Layer 11 of a small transformer language model trained on English Wikipedia (14 layers, counted from 0, width 128).
A neuron's activation on a vector x is GELU(weights . x + bias), where the dot is the dot product.

Input weights of the MLP neurons that the questions are about. A number n stands for n times 0.011.
n39 (bias -0.098): 16 40 -23 25 -37 1 42 -26 -20 -43 -17 13 5 3 4 24 -4 -21 -7 -11 23 -16 9 -45 5 -3 -47 -5 -6 -20 0 -3 35 -15 5 -2 24 -29 26 -4 -8 15 -16 -9 -1 -13 -24 -23 11 41 -9 20 3 31 19 -28 19 -5 20 44 -12 15 -26 12 -34 1 -14 -9 10 35 -17 -8 -8 10 19 8 -1 55 28 -67 2 4 27 -50 -1 22 -17 -42 12 11 14 7 -46 23 -4 4 -9 -19 19 21 5 -2 9 -26 -16 5 -1 1 3 16 -36 17 -6 1 27 -32 11 -40 4 -8 -4 2 -3 -7 19 -10 -6 21
n52 (bias -0.080): -40 -2 7 -1 21 12 36 14 -13 -45 1 -57 7 -1 9 -22 -11 -25 17 16 -13 1 14 12 0 5 10 35 6 8 7 -1 10 14 17 -59 16 -2 22 -24 41 -11 -14 -5 8 9 -38 -17 7 26 -29 46 22 -7 -11 -13 -9 -27 21 -27 -12 -26 4 6 -20 4 -5 15 7 22 -11 -27 -2 -20 -43 16 -18 24 -2 -17 -19 23 -21 27 7 -47 2 34 10 -17 -20 6 19 3 30 12 -57 -18 -16 -12 12 7 -2 23 34 4 -6 -19 -6 -7 -1 -16 -15 14 -12 -8 -14 -4 9 -23 8 2 -6 7 -2 -1 -18 -8
n76 (bias -0.087): 36 12 -15 67 -7 -15 -1 8 -3 -10 -45 -10 -54 -6 -34 1 11 -4 -10 23 -5 -31 38 3 28 -2 -5 -4 7 -21 15 5 -7 -10 -40 20 6 -12 -22 -28 -8 -9 4 -10 4 9 20 12 -34 39 5 -6 -18 -21 15 14 -16 -2 10 -24 -21 -18 -12 3 -20 -11 92 44 1 19 -16 -7 -16 -29 -4 9 18 -5 -39 -1 1 22 15 -14 -10 18 6 1 -1 -1 9 18 26 -16 -4 20 10 10 -35 0 6 -11 -4 -12 6 5 2 -9 1 -20 30 -1 -25 -31 11 -13 -8 -34 7 -1 38 -27 12 -45 14 25 43 6
n96 (bias -0.065): 34 -13 -2 4 19 -22 39 -2 15 5 -20 26 20 17 3 -27 21 26 -1 10 -28 -39 -13 10 11 -13 5 -27 13 -49 -28 14 36 5 12 -27 -26 -4 -41 17 0 21 6 -26 2 -24 20 27 -3 -11 22 39 -4 3 16 -10 -41 12 7 -34 -5 -15 -39 20 -5 -25 35 43 10 8 -9 -25 4 -22 -14 2 -3 20 29 -18 10 3 -55 -17 8 12 -8 18 0 -32 -7 3 5 -10 14 -4 -46 29 -16 31 -27 32 -32 10 4 -18 -16 1 -3 -30 9 -18 -45 5 36 -13 -16 6 -35 -3 -1 22 6 -35 10 17 0 1
n117 (bias -0.071): 12 4 12 36 4 -13 54 -17 19 -5 -23 -6 10 -5 -35 -4 -11 11 10 13 30 14 -13 1 1 -5 -19 -8 -23 -2 32 36 9 -5 -8 -34 -3 4 3 -41 -4 18 -4 23 -9 -25 5 33 -5 5 -74 18 -13 12 -43 -1 -8 -7 18 -40 -12 49 -10 32 -13 1 6 39 -20 15 -36 -9 -50 5 -29 -1 15 -1 1 -32 -29 -5 12 12 4 -8 8 -9 12 -3 -13 42 -12 23 -4 25 1 28 1 1 -1 22 6 28 27 -6 -32 39 8 32 -17 -26 -8 6 -14 -7 -16 -26 -20 -15 5 -9 -4 -1 -10 -14 13 -8
n118 (bias -0.097): -16 2 1 14 -40 -28 -2 -1 41 -3 24 6 16 -14 1 -27 6 -35 -2 2 -2 -15 -7 -13 -2 -8 -6 -2 -17 -14 -7 -40 4 17 -24 -19 12 -51 17 27 19 36 -13 -19 34 16 13 22 -10 1 -14 -16 7 -11 -22 -11 14 -43 30 -8 4 -7 6 -9 -13 -25 -17 8 11 76 -11 -2 -9 0 -17 -19 -18 -11 -2 17 9 -13 -8 -4 29 34 -14 17 12 12 9 -5 5 6 7 14 -6 15 -14 19 7 -7 -45 0 -22 -19 -5 -3 24 15 -24 -25 -21 -41 38 -11 -33 14 -18 -2 20 -11 2 2 33 2 -3 3
n131 (bias -0.123): 23 -30 22 -20 24 -12 12 -14 -15 -10 7 -14 4 -51 18 -33 -23 -29 10 31 -16 40 -15 -2 -20 20 -10 40 10 -9 8 15 22 2 28 16 -18 -5 22 27 46 12 -4 16 -20 -19 -17 -13 28 20 -29 -27 -11 -2 -27 19 5 -1 0 4 3 12 26 1 12 16 -19 -1 10 8 -9 5 11 -13 -14 16 -32 14 17 2 -12 9 42 23 31 -32 -17 13 19 -7 11 -56 -35 -21 -18 2 20 -26 -7 -14 11 2 -9 -4 -2 -6 26 -7 -20 10 34 9 6 20 -2 -32 8 -8 -29 -2 -16 -5 31 -21 18 -38 21 -8
n181 (bias -0.087): -15 -10 -24 11 -5 -6 -4 6 -7 6 -29 -33 -45 -11 13 -8 -15 1 22 -6 21 36 -13 -12 -1 -9 -2 13 -24 -3 53 -37 17 -32 -6 2 9 4 34 -13 8 -4 -18 -15 -2 -24 -10 -5 -11 -8 32 15 19 0 22 -9 25 -24 17 -36 28 -4 12 7 0 -10 -18 -15 -26 45 -25 -45 15 15 5 -15 -32 8 9 -11 -9 -12 32 3 19 18 -36 -3 24 -45 -22 1 -14 4 11 -6 2 -19 -1 35 -39 36 17 -3 1 23 -10 -21 45 -5 -6 -37 -30 -31 -7 -5 -36 -4 15 10 0 23 14 -7 27 -10 -1 38
n194 (bias -0.106): -31 18 6 -13 13 10 30 -12 4 -24 -35 -26 -17 -34 28 37 -24 22 -16 1 -27 -21 -3 -39 -18 -14 -2 -33 -15 -23 -6 17 -18 16 11 -12 1 7 -9 1 17 -6 19 8 -15 12 -3 -3 -18 42 -1 -14 -27 3 34 0 5 -2 4 3 13 20 -21 10 -22 -13 26 4 43 -27 2 40 -43 4 -2 20 -34 21 24 -7 13 48 26 43 20 -4 3 28 5 0 -1 -37 1 3 32 -21 17 -16 28 25 6 12 -6 1 -25 -21 28 15 0 -10 24 1 45 -23 -23 -37 -16 -24 -11 -8 -5 15 21 -38 21 0 8 -59
n199 (bias -0.079): 17 57 22 -15 -6 -41 3 18 20 -15 -12 14 -14 12 2 -18 6 31 12 -1 -14 -10 34 11 -32 -9 12 22 -20 -15 -19 6 -23 2 -23 -17 -27 -32 3 37 -5 24 -19 9 -12 -14 -6 26 -1 25 -25 -37 -2 8 -1 6 -4 -19 7 -1 -13 -20 20 29 -23 22 14 22 18 -9 11 -15 -4 -24 -4 -11 -16 28 -1 -30 -15 -14 24 28 -11 -8 22 53 40 -31 -1 -24 -24 -1 44 7 -1 -12 -15 8 -7 -2 4 -52 -5 -7 55 3 1 -17 -20 -18 -3 30 -1 -40 1 -8 -1 -25 -8 -6 34 1 41 -12 -12 -24
n200 (bias -0.074): 22 -12 15 38 13 12 8 0 -7 -18 -41 -12 -27 7 6 -27 5 42 -10 0 24 -28 -7 3 1 -3 -14 -22 17 -29 -15 5 16 -13 2 -4 -6 38 -32 7 -21 3 21 26 24 -40 -13 4 30 14 -17 2 -5 3 11 -12 -10 4 0 -31 -30 -29 12 75 11 21 39 29 -7 15 16 -51 -18 8 0 10 -25 -24 4 26 4 -1 -10 -1 -27 -4 -13 7 0 11 -19 11 -5 -2 10 5 18 27 -4 1 4 -22 -1 0 -30 3 5 10 42 -21 22 -15 -25 -9 20 -17 -24 16 -16 -15 39 -31 30 16 -3 6 19 -32
n201 (bias -0.096): -17 18 -11 -11 3 5 4 11 21 -6 -46 -50 -19 11 -17 20 -26 20 -35 10 33 -13 10 -17 22 -1 25 5 -6 15 41 2 2 -15 -5 17 22 -24 19 -20 -5 6 -26 8 16 21 11 -20 -2 -1 2 4 -26 22 5 4 -1 -8 16 -29 -19 -24 4 -2 -34 0 43 -28 -18 16 12 -25 3 10 5 24 0 16 30 15 -14 -10 12 9 14 23 37 7 4 5 -60 -33 -8 -5 8 -25 -28 -21 2 -36 17 9 -28 -39 -15 8 35 -18 -9 12 -2 -22 -25 -2 27 -16 16 -22 -4 -6 45 -4 16 -17 -22 7 -10 9
n218 (bias 0.080): 14 -30 -13 27 -4 -31 -11 13 28 -23 -28 -12 6 -1 -30 -5 3 10 -65 26 5 -16 -4 -13 4 14 9 23 9 16 2 24 4 5 5 14 43 12 -24 -9 30 -15 8 4 -6 -7 7 42 31 -14 -8 13 12 -16 3 -49 -19 -13 -27 10 28 33 -5 -14 0 9 -7 18 14 9 4 -8 8 -12 8 27 -5 -2 -17 -12 -6 22 30 -2 -7 18 8 11 36 -7 1 11 15 -5 30 7 -2 -5 24 31 5 19 -9 36 6 -21 3 4 11 -3 -5 5 -11 6 5 -13 -7 8 -3 -7 6 32 81 17 8 12 7 7
n243 (bias -0.094): 10 4 28 16 -5 -17 9 -35 29 24 15 -2 -18 9 -31 -17 -23 6 11 3 20 -37 -1 -32 16 -23 -55 -25 -3 -19 30 22 29 -45 -13 37 20 -12 -13 -34 -24 -9 22 20 9 -16 3 -30 -12 44 -1 -25 -28 -4 -20 -10 -13 -33 31 2 21 16 -22 -15 -19 22 1 3 4 6 -37 -11 8 5 -1 -9 -28 48 48 -29 -5 4 -3 31 10 16 -2 9 -5 -22 4 -32 -11 6 13 21 5 -13 -7 18 -35 15 31 1 -7 -12 -7 -3 29 24 -7 -9 -10 -19 -6 7 10 4 4 -6 27 60 -1 -32 0 16 2 -33
n252 (bias -0.061): -10 12 13 -5 20 32 -3 9 -5 -34 -29 -35 -18 -38 -21 15 -3 -29 -24 21 0 -20 -52 1 -1 -45 -15 -39 -1 14 -5 33 14 13 -2 7 -29 8 -1 20 32 -9 23 14 17 14 11 11 -11 23 -6 17 -15 -24 -23 -33 -13 18 9 -17 -5 -2 13 8 -36 18 -5 17 -1 -11 -4 -34 20 0 -13 -22 -24 13 17 33 -13 -1 3 2 7 -6 15 21 4 5 14 -19 3 11 46 22 13 -33 -23 1 -35 -17 -8 -3 -34 -7 -4 -44 -10 7 33 8 -8 2 -6 4 -2 -9 5 1 4 -29 45 1 10 -5 16 9
n280 (bias -0.042): -11 16 -2 -15 -6 -20 20 -1 -49 10 -5 12 8 1 -8 16 -23 -7 -31 18 -42 -7 -29 -6 -15 -11 -2 1 24 -5 8 28 -25 -5 7 20 42 -8 19 -28 37 26 -18 8 -21 -23 -8 8 17 12 29 11 -40 -21 49 -34 36 9 -2 1 -31 52 8 -35 -14 30 -6 14 36 3 -19 -38 -36 -2 15 -11 17 17 23 -28 -7 6 10 -23 -3 33 -20 34 40 -8 3 -13 3 15 42 6 -50 27 -7 -16 -3 -19 7 -11 -11 11 11 5 9 -27 -3 -23 14 2 -22 -10 -32 17 26 -29 -10 9 14 -8 42 26 -10 -29
n335 (bias -0.011): 13 -6 -11 30 -16 -6 -7 -6 -14 22 -4 1 -19 25 34 8 -14 -10 5 -14 -2 12 -3 34 -7 27 -21 -5 -43 3 -2 -16 -10 12 -6 -5 5 0 -8 8 9 6 -2 -29 -25 -17 18 20 24 6 7 1 7 12 19 -42 2 -2 2 -12 -35 -14 11 -13 3 16 1 23 19 16 -12 15 -52 7 -7 13 -10 4 -13 9 27 19 2 14 -3 -8 2 -12 18 -3 -8 -3 -26 4 19 -3 19 13 2 14 24 -6 3 46 -11 -8 52 -20 9 -11 -11 -24 -6 17 17 -14 10 -13 -3 -12 -4 -21 4 -6 -23 -9 15 -18
n339 (bias -0.059): 25 -2 -9 -16 4 6 34 2 -24 19 -11 -40 -2 4 -16 19 -50 2 2 6 25 5 -6 -6 1 12 -8 21 10 -5 13 27 24 -22 17 -12 10 -24 31 43 25 8 -23 -34 -3 -17 -19 11 14 28 -7 26 -15 7 24 1 -15 -4 0 13 21 1 -23 -30 25 -11 54 0 25 10 -24 -10 -2 -43 -26 -19 9 23 8 21 -25 10 -8 -21 -1 -39 18 18 41 -16 1 3 -18 31 27 -7 -18 -29 -14 15 10 3 4 28 0 14 -21 -34 -42 -1 -3 16 23 22 -17 -18 20 2 -37 -30 28 -5 4 -5 1 -20 36 -14
n342 (bias -0.081): 17 -17 19 25 -24 3 3 -12 28 16 7 -6 -25 26 -4 12 2 -10 -7 -22 7 -13 -5 26 11 9 21 -29 -21 14 -5 -3 -31 7 13 54 -12 23 -5 4 10 -33 21 11 23 23 3 -17 -20 1 -29 -21 -50 21 -3 31 -27 -6 26 21 11 -2 -10 13 -12 2 24 31 -13 32 8 -6 -1 -40 -28 11 8 -15 4 -10 -4 -9 11 24 13 -1 24 28 4 -6 -9 -22 26 10 17 -15 -26 9 -49 -12 14 22 5 -38 21 -27 5 -1 21 -16 -15 -18 -7 32 -19 -31 -22 -9 -5 21 23 6 -16 -13 15 -31 19 3
n377 (bias -0.062): 13 4 7 7 -8 -27 22 5 -39 -1 -35 11 -6 -4 12 6 23 8 -31 4 -19 -38 7 -22 6 10 13 3 3 19 13 19 3 0 17 -21 -22 -33 5 38 -16 61 25 6 17 -27 -7 16 -1 27 1 -12 -33 23 3 -17 32 -37 -3 -9 -26 10 60 -12 -30 11 6 53 16 37 1 -29 23 -17 3 -6 -9 -14 -23 4 -32 20 5 -27 -3 -6 -4 -10 50 18 -19 10 24 -33 27 -28 -46 18 -38 -8 -18 3 -14 -33 -16 29 -13 12 -5 29 12 18 6 10 13 -19 -14 -1 -4 -11 -20 15 22 15 -6 -6 -11 3
n380 (bias -0.022): -2 6 9 -1 -23 3 -4 -19 13 36 9 1 13 9 19 33 -15 3 7 -18 -3 7 -19 -7 27 -21 -18 -24 -20 -9 0 16 -32 2 3 -20 -23 -6 15 7 3 9 37 -19 -19 -7 4 15 11 -35 -27 46 6 7 5 7 1 2 0 24 5 1 2 -19 18 -34 -17 11 -4 23 -5 -8 -12 -19 -23 16 26 -27 -16 -4 -3 -26 -28 -40 29 -17 15 -16 9 -5 -18 1 6 2 6 18 3 25 -20 -10 11 19 9 1 -22 -12 -3 -35 5 16 19 -1 5 14 20 -9 -17 -29 -31 7 18 -5 22 14 -2 -33 22 3

Each question shows a token from some text and the vector x that enters the MLP there. A number n stands for n times 0.081.

"–": -8 -2 -22 -3 5 9 -7 10 -4 2 3 3 13 1 -3 -3 0 -10 26 -9 11 1 -21 6 12 0 17 8 18 -10 12 9 2 18 5 7 8 5 4 -3 0 12 9 17 -11 6 4 -3 -2 0 -2 -2 0 -5 11 -10 -4 5 -65 14 2 -9 -4 -15 -12 -4 -8 -9 -8 -6 3 11 -2 -2 5 -15 -2 -17 -3 6 -10 4 -15 7 32 -3 2 -6 -7 -3 -11 -11 -6 8 -19 -7 -7 16 6 12 11 -9 -1 -4 1 14 10 13 -6 -5 -10 18 -2 -10 -10 -8 -5 0 3 -2 -4 9 -23 8 0 13 23 0
Which neuron lights up most? n280

"Vaugh": -12 9 -17 -9 -16 7 -20 7 -5 1 16 -9 3 1 -4 19 0 -3 8 -1 15 -9 14 -3 10 -2 7 4 15 6 2 -19 19 -7 -12 0 -2 -4 -11 1 -14 3 -7 8 12 8 22 10 4 0 7 -18 2 14 12 -8 5 12 -42 -14 7 -23 -8 2 13 -7 -14 6 4 20 -3 20 22 7 -1 0 18 20 5 0 -10 9 -7 11 2 20 10 -18 -25 -19 -7 -2 8 12 1 1 0 2 -8 -13 11 -9 -9 -12 -12 8 7 2 4 -2 6 -1 -18 5 -1 19 14 -3 22 6 -4 -4 -62 -4 -8 12 -9 5
Which neuron lights up most? n201

"8 ": -5 11 3 9 10 16 2 -4 10 4 -18 8 -4 1 7 4 -6 16 7 -7 0 -6 0 1 3 0 25 -3 10 -4 -9 16 -18 -7 -6 -7 8 -7 2 -3 -13 14 -25 11 -18 1 -2 -17 1 -3 7 -10 12 15 -6 17 20 3 -76 8 4 3 6 5 5 3 4 -7 9 -23 2 5 -8 9 -2 -13 6 -6 7 -1 12 4 -2 12 10 2 -4 -2 8 10 -7 7 9 -11 -15 11 5 5 3 3 3 4 -13 -8 -7 -17 4 4 -6 -5 -12 13 2 -19 -8 -11 11 6 14 3 -3 8 -2 0 1 6 3 -13
Which two neurons fire most, strongest first? n194, n199

"F": -16 24 5 -5 3 0 10 8 10 7 5 38 -3 2 -7 15 -2 -12 17 -4 5 -18 -11 4 4 -1 -1 -5 -10 9 -4 -12 9 -4 -1 5 6 12 13 -11 -14 12 -15 -24 11 1 -3 -5 -9 6 9 -14 22 -11 -5 -7 11 24 -27 7 3 -2 -14 -12 8 -10 -4 -3 -1 -13 16 -5 11 -4 -3 8 -12 -1 -10 0 -2 7 1 -21 1 14 -6 -10 -18 0 8 0 -6 5 -9 14 -6 18 -4 12 10 26 3 -17 -3 12 -3 7 -3 -19 1 33 7 -6 -18 8 17 -1 15 -4 -9 6 -61 4 11 -18 -5 4
Which neuron lights up most? n39

"No ": -2 5 -7 -7 6 6 -16 2 10 2 8 0 -7 -18 19 1 4 3 9 -8 8 5 -6 -14 -9 -1 7 5 21 6 -3 6 6 -5 6 -9 7 2 -5 -8 -10 -4 -10 -2 18 0 14 7 -11 19 2 -9 0 -20 8 0 8 23 -69 3 7 -12 -3 -19 14 -12 -9 -5 -11 -4 -12 6 7 11 20 -9 -18 7 5 -7 8 -5 18 28 16 9 -10 4 -5 -12 8 -13 3 -3 -18 4 1 8 -16 4 6 12 -5 -12 2 0 0 -2 8 0 -8 20 24 -7 -15 15 20 10 -4 7 -15 1 -7 -14 0 10 -5 5
Which two neurons fire most, strongest first? n194, n131

"began ": 4 1 -14 16 5 -14 7 12 23 -2 -2 8 7 -22 7 12 3 -9 -13 -5 -8 -11 1 0 10 -9 8 -12 4 16 -11 6 -2 -7 5 -3 -5 2 -3 0 9 -6 -13 -3 -13 8 -17 -4 -2 2 9 9 16 -4 3 -14 1 22 -70 24 -5 3 4 8 -5 -1 -4 -4 -1 -21 8 9 17 -6 19 -21 -2 5 -6 14 1 4 -19 8 -15 -21 7 8 5 -1 -1 9 -2 -11 19 -3 11 16 -8 15 1 14 -17 9 5 8 8 -4 0 0 -12 10 -8 -4 2 -2 8 -12 6 -1 6 -1 -3 20 5 7 -16 12
Which three neurons fire most, strongest first? n218, n252, n96

"199": -13 -3 3 1 1 -7 -9 18 5 5 18 -26 19 -7 4 18 2 0 32 -12 1 13 9 1 -1 6 14 -5 9 0 -3 -18 -3 -3 13 16 12 -5 -16 -1 13 4 -8 7 9 -8 -5 -16 -4 -9 7 5 10 -2 1 -7 9 5 -46 16 -20 -22 0 -25 17 -15 -11 -31 2 -4 24 -3 -10 -2 2 2 10 7 7 -2 -3 10 -5 -10 7 11 -8 -3 -4 -8 1 -9 4 12 0 30 4 7 -3 -7 18 -9 -5 -9 10 5 -1 6 -7 3 -1 18 3 -3 -19 -19 15 13 6 8 -14 -6 -33 -15 15 4 -8 -9
The most active neuron and its activation: n280, at about 1.2

"league": 0 -29 -9 -10 13 26 25 4 -3 12 -4 21 12 -8 2 8 -1 0 9 3 0 -1 -5 11 -8 7 5 -15 5 6 -15 6 -3 9 3 1 10 6 -9 -16 -6 -3 -12 3 7 -6 -14 3 8 1 -1 5 35 15 -7 -6 6 3 -64 4 3 -15 -3 -7 -3 2 -14 -7 8 -5 -8 6 14 0 -9 13 6 2 15 2 -3 -12 1 15 10 -9 -9 -10 2 0 7 12 6 -1 5 9 8 6 13 -7 9 -7 -10 -7 1 -14 -1 -4 5 -12 8 6 -9 8 -2 -9 17 5 12 3 3 -2 -47 -7 6 -1 -10 6
Which neuron lights up most? n52

"Southern ": 12 -27 -6 11 -16 -8 4 23 -5 15 -1 8 -5 2 8 -1 -2 -3 -9 -3 -5 10 15 2 3 -3 5 7 8 10 -20 5 -23 5 -1 2 -2 11 -3 -1 -7 8 12 9 5 7 -2 8 4 4 -5 -12 -17 11 -3 12 3 15 -72 -3 1 2 0 -3 1 -6 -3 -1 -16 -7 -2 6 -1 0 10 19 6 -1 15 6 -3 2 -7 10 13 -7 2 10 -7 -11 22 6 15 16 3 -5 7 5 -2 3 8 8 -21 -7 -1 -11 0 7 -7 1 -24 9 -13 -4 -8 44 0 -18 -2 12 -9 4 -4 -16 -1 -4 1 -5
The most active neuron and its activation: n342, at about 2.4

"ec": 8 0 8 3 -6 13 29 -2 8 14 -14 -1 -4 -1 -7 -4 -3 -16 8 18 12 9 4 5 5 -6 -7 7 9 17 -11 16 -28 17 13 -11 -7 18 5 -14 -2 -6 6 5 -3 -5 14 5 -20 -7 11 4 -1 -2 -2 3 3 6 -33 -11 -16 9 -13 8 0 -8 0 -3 -6 -12 -13 -2 7 -15 14 20 7 2 1 -8 -19 -10 2 11 -10 -15 -5 10 -13 2 19 11 14 -2 -14 35 14 1 6 18 26 14 -4 -12 -13 -4 -5 18 14 -7 -14 2 -3 -23 16 -26 12 -11 11 -8 -8 -11 -57 22 -6 14 -27 11
Which neuron lights up most? n117

"d": -20 -10 8 -19 7 6 27 -2 8 1 9 -5 -8 -4 -4 15 9 -7 -3 4 6 8 21 0 2 -3 -9 16 -4 10 -32 5 -20 3 -4 10 -4 0 -13 -4 -27 0 14 6 2 8 1 -15 18 -9 2 11 -18 17 -17 5 -5 9 -12 14 13 15 -4 -12 9 0 5 1 4 -10 -12 -1 16 0 0 5 6 7 18 3 13 -13 2 -12 0 -4 -16 1 -26 -9 -21 1 15 -5 0 2 30 -17 -9 -4 32 -8 2 0 11 19 12 -2 -4 -10 2 14 21 6 -38 3 6 -10 -11 11 -6 23 -65 8 7 13 -1 -3
Which neuron lights up most? n342

"their ": -12 -2 4 14 1 4 12 8 10 3 15 3 -5 4 1 4 -15 0 -4 8 -3 -2 10 -21 0 -8 17 9 3 -12 -5 8 -11 11 11 9 7 2 9 -9 -6 6 -20 -5 2 0 1 -1 -11 -8 -3 1 24 -10 5 3 4 -2 -80 -3 9 -6 -6 3 6 4 1 -13 -5 -7 1 2 -11 10 17 4 -10 4 6 0 5 -1 7 11 13 -12 6 -11 1 3 1 -6 -18 -2 -16 1 8 -12 7 9 1 19 0 -5 -6 1 -11 -4 15 -6 2 12 3 -3 -10 1 16 -5 8 9 13 0 6 -1 9 8 -1 -8
Which two neurons fire most, strongest first? n194, n218

"– ": -2 -5 -15 6 0 10 3 7 -6 7 1 -15 -4 -5 4 6 1 6 6 -1 6 -5 7 -2 -6 -4 20 1 -2 16 1 -14 4 15 -2 -8 4 0 8 2 -21 21 -8 10 4 9 26 6 6 6 13 5 7 4 -5 -21 3 1 -74 1 -3 5 -8 -3 8 20 -20 -16 1 -2 -9 10 9 9 -1 -24 7 2 -6 4 20 -8 -1 -5 14 -10 -9 -2 -11 -3 13 -3 -3 5 -23 18 8 17 -6 2 16 -3 4 -17 -9 -1 -1 3 -1 13 -1 -13 6 -12 -11 0 -2 11 3 14 -8 -5 -1 -8 -12 7 11 7
Which neuron lights up most? n335

"ens": 5 -4 20 4 2 -32 20 5 13 9 24 3 6 -5 -27 -14 -2 -19 4 15 -6 21 -5 5 -9 -3 18 -1 13 23 -11 -3 -17 12 -6 -11 -3 13 -7 -8 -3 -2 -16 2 8 -1 -8 -3 -6 0 28 -14 0 -32 2 -3 6 14 -18 9 0 14 6 0 12 15 -28 -36 -9 -7 -12 0 0 -9 -3 22 -17 -8 10 0 -6 -9 -1 26 -5 13 -14 -1 -21 -1 8 -5 16 -13 4 18 12 6 10 -9 12 -8 -1 8 -21 -12 -1 15 -9 -6 11 -2 26 1 12 12 39 6 13 -5 -9 2 -46 4 2 27 -15 -17
The most active neuron and its activation: n280, at about 2.1

"Central ": 15 -13 -12 10 -14 11 -4 16 -3 0 -10 3 -7 -22 5 -5 2 0 -1 -11 13 11 17 2 1 -1 12 8 9 4 -10 11 -1 -5 -3 1 11 4 1 -9 -10 3 2 5 12 11 -1 6 9 14 7 -10 -1 3 -17 18 5 7 -73 -3 0 6 6 2 4 -7 5 -11 -18 -13 -5 -5 -4 5 10 -2 -10 -3 15 10 1 -15 -19 -1 26 -8 1 -7 6 -2 16 1 11 -4 -15 1 5 2 -2 7 8 10 -13 -8 3 -9 8 -5 4 -2 -10 1 2 3 -1 48 -6 -5 5 2 9 3 -17 -20 3 6 3 12
Which neuron lights up most? n76

"rd ": 0 3 -7 -17 2 -5 -16 18 6 -6 10 10 3 -1 -1 6 -4 4 4 -6 17 -2 -6 -7 0 1 22 5 5 5 -6 3 0 7 4 -7 15 -2 1 5 -8 15 -29 25 9 11 -9 -5 4 -1 7 14 1 6 9 -7 9 9 -69 -8 7 -9 -12 -3 6 -3 -10 -13 -22 -10 -10 3 -10 14 -4 -25 -12 -8 5 11 18 -20 -7 10 13 -13 6 -13 6 10 -8 3 -4 6 -23 -4 -17 2 4 3 11 -1 -9 -20 4 0 20 -2 5 4 9 -9 13 -3 13 35 4 -7 -20 -6 11 8 -3 -2 13 12 15 6
Which neuron lights up most? n201

"3": -16 -12 -3 9 10 7 -7 0 -10 8 4 1 -2 -7 -18 9 10 -14 20 -5 -1 -2 -2 -9 3 -1 21 -3 16 2 -21 5 8 -8 4 15 -5 2 -10 14 13 0 -29 -6 5 10 -6 -5 -6 -8 9 -10 26 11 -10 -5 0 23 -33 -5 20 -2 -2 -4 21 8 4 -7 -22 -40 4 2 -1 3 -12 -20 -3 -1 2 6 23 -7 -24 16 24 -15 -8 3 18 4 9 -3 -13 13 20 -3 -5 -2 6 9 7 13 -6 -3 7 7 -5 -2 -6 4 15 2 12 -2 2 34 -2 9 -1 -12 -17 14 -60 -5 -15 6 3 8
Which neuron lights up most? n339

"IF": -13 4 6 -9 -13 14 23 12 -10 7 -4 15 2 -15 -2 3 -11 -4 17 4 17 -13 0 -4 -1 11 2 10 5 3 11 2 -7 11 7 -7 -5 -7 3 -17 -5 -19 -15 -16 10 1 0 9 5 5 5 -16 28 19 -5 1 7 15 -42 -3 -7 -21 6 -11 9 -10 -12 -19 2 -7 14 18 5 -2 19 -9 -9 5 16 -8 7 -8 -7 4 9 -10 -20 -6 -2 7 -10 15 2 18 -5 24 3 -2 -1 2 5 -9 3 -14 10 0 1 14 -21 -15 12 17 2 26 -29 19 15 -6 11 9 0 -4 -49 -17 4 -11 9 14
Which neuron lights up most? n39

"Futures ": -13 -5 10 9 13 14 6 8 5 10 4 1 5 -8 -1 -8 13 4 5 3 9 -1 -5 -10 -10 -1 9 -5 15 11 11 7 -8 -13 5 -3 -5 3 3 -3 -12 8 8 -3 6 12 -3 -12 3 0 10 -1 32 -6 1 10 11 11 -77 -5 4 10 1 -14 2 9 -9 -5 -12 -10 2 5 15 2 1 14 -9 -2 -6 8 -8 -12 -4 -2 22 2 -4 6 0 -5 3 0 -4 -17 -18 11 3 12 -1 4 5 -8 -7 -19 2 -5 16 -11 -5 2 1 -4 -3 -7 -8 15 7 7 -6 7 -5 -2 -10 -20 4 15 -10 13
Which neuron lights up most? n131

"CA": -17 -6 -6 -16 0 36 10 13 -3 7 -1 14 11 -10 8 -22 -9 1 20 9 6 10 -7 -10 0 18 18 14 8 10 -8 -17 -14 15 -3 -3 -15 13 -10 -9 -4 -19 -4 -8 17 -6 2 6 10 -6 9 -7 22 27 -21 12 5 7 -38 -2 -12 3 -9 -4 -2 0 -10 -13 -1 -15 1 11 10 -6 -3 -5 4 11 -1 14 -11 -12 -22 -7 15 10 -2 9 0 -15 -14 4 15 14 -9 23 -3 -3 4 2 16 5 -12 -7 14 -17 8 4 -5 0 25 10 9 3 -8 24 -1 -1 -9 14 -17 -18 -45 -13 -20 -6 2 16
Which neuron lights up most? n52

"Le": 8 -2 4 10 6 10 -10 6 -6 5 4 7 -7 -1 20 20 14 -4 19 -1 -9 -12 -4 14 3 -2 7 4 2 -4 -8 -9 -3 4 -6 8 -2 4 -9 3 -27 8 2 1 2 13 17 12 6 11 9 -2 20 -2 -1 -4 1 -4 -44 2 16 -2 -1 -12 -6 5 -3 -14 0 -11 -21 -4 -4 2 11 -8 -6 7 -5 4 1 11 0 11 13 6 7 -1 -22 -9 -8 -15 7 -5 -6 -5 3 16 1 7 -8 4 -13 -8 -3 -5 0 -1 -16 -8 9 1 13 15 -8 10 6 -8 -1 -2 0 18 -70 -15 17 23 -1 1
Which three neurons fire most, strongest first? n96, n194, n243

"a": -19 -21 6 -12 5 0 9 -10 3 4 14 8 0 9 -16 15 -1 -14 14 -6 -2 4 8 -8 9 17 15 -11 -5 13 -11 -6 -10 1 -9 -9 1 9 -3 9 -4 13 -9 4 -3 9 27 3 11 7 3 13 20 3 5 13 1 6 -25 8 5 -12 -2 2 -6 -6 -11 -4 26 -5 6 -7 12 -2 24 0 16 22 -1 15 -3 7 8 -15 11 -17 -4 -7 -22 -14 1 -1 3 3 -4 -5 5 4 0 6 17 -4 -3 -1 -1 -18 -17 8 -17 -2 12 8 -11 7 -4 9 -2 4 -7 17 -5 7 -81 -3 -3 -19 5 -7
Which two neurons fire most, strongest first? n380, n339

"languages ": 11 -21 5 -14 -10 -1 4 8 16 2 23 4 -9 6 -4 19 -5 4 -10 -6 2 -5 -8 21 -1 -10 12 -2 -2 1 -4 -10 -10 -5 13 -8 -1 10 10 -5 -4 2 2 -9 -1 2 12 7 0 -2 1 -4 20 8 -4 1 12 13 -75 1 -5 0 14 2 2 7 -10 -10 -1 0 6 7 -20 0 30 9 -9 15 -3 14 8 5 -2 13 -7 -8 -4 -14 1 1 12 9 11 6 7 7 8 11 -15 10 17 -8 -20 -7 10 -4 7 -14 -3 -2 5 -15 -10 -13 -12 -2 -1 2 6 1 -13 -4 -6 27 -8 -5 -18 8
The most active neuron and its activation: n335, at about 3.1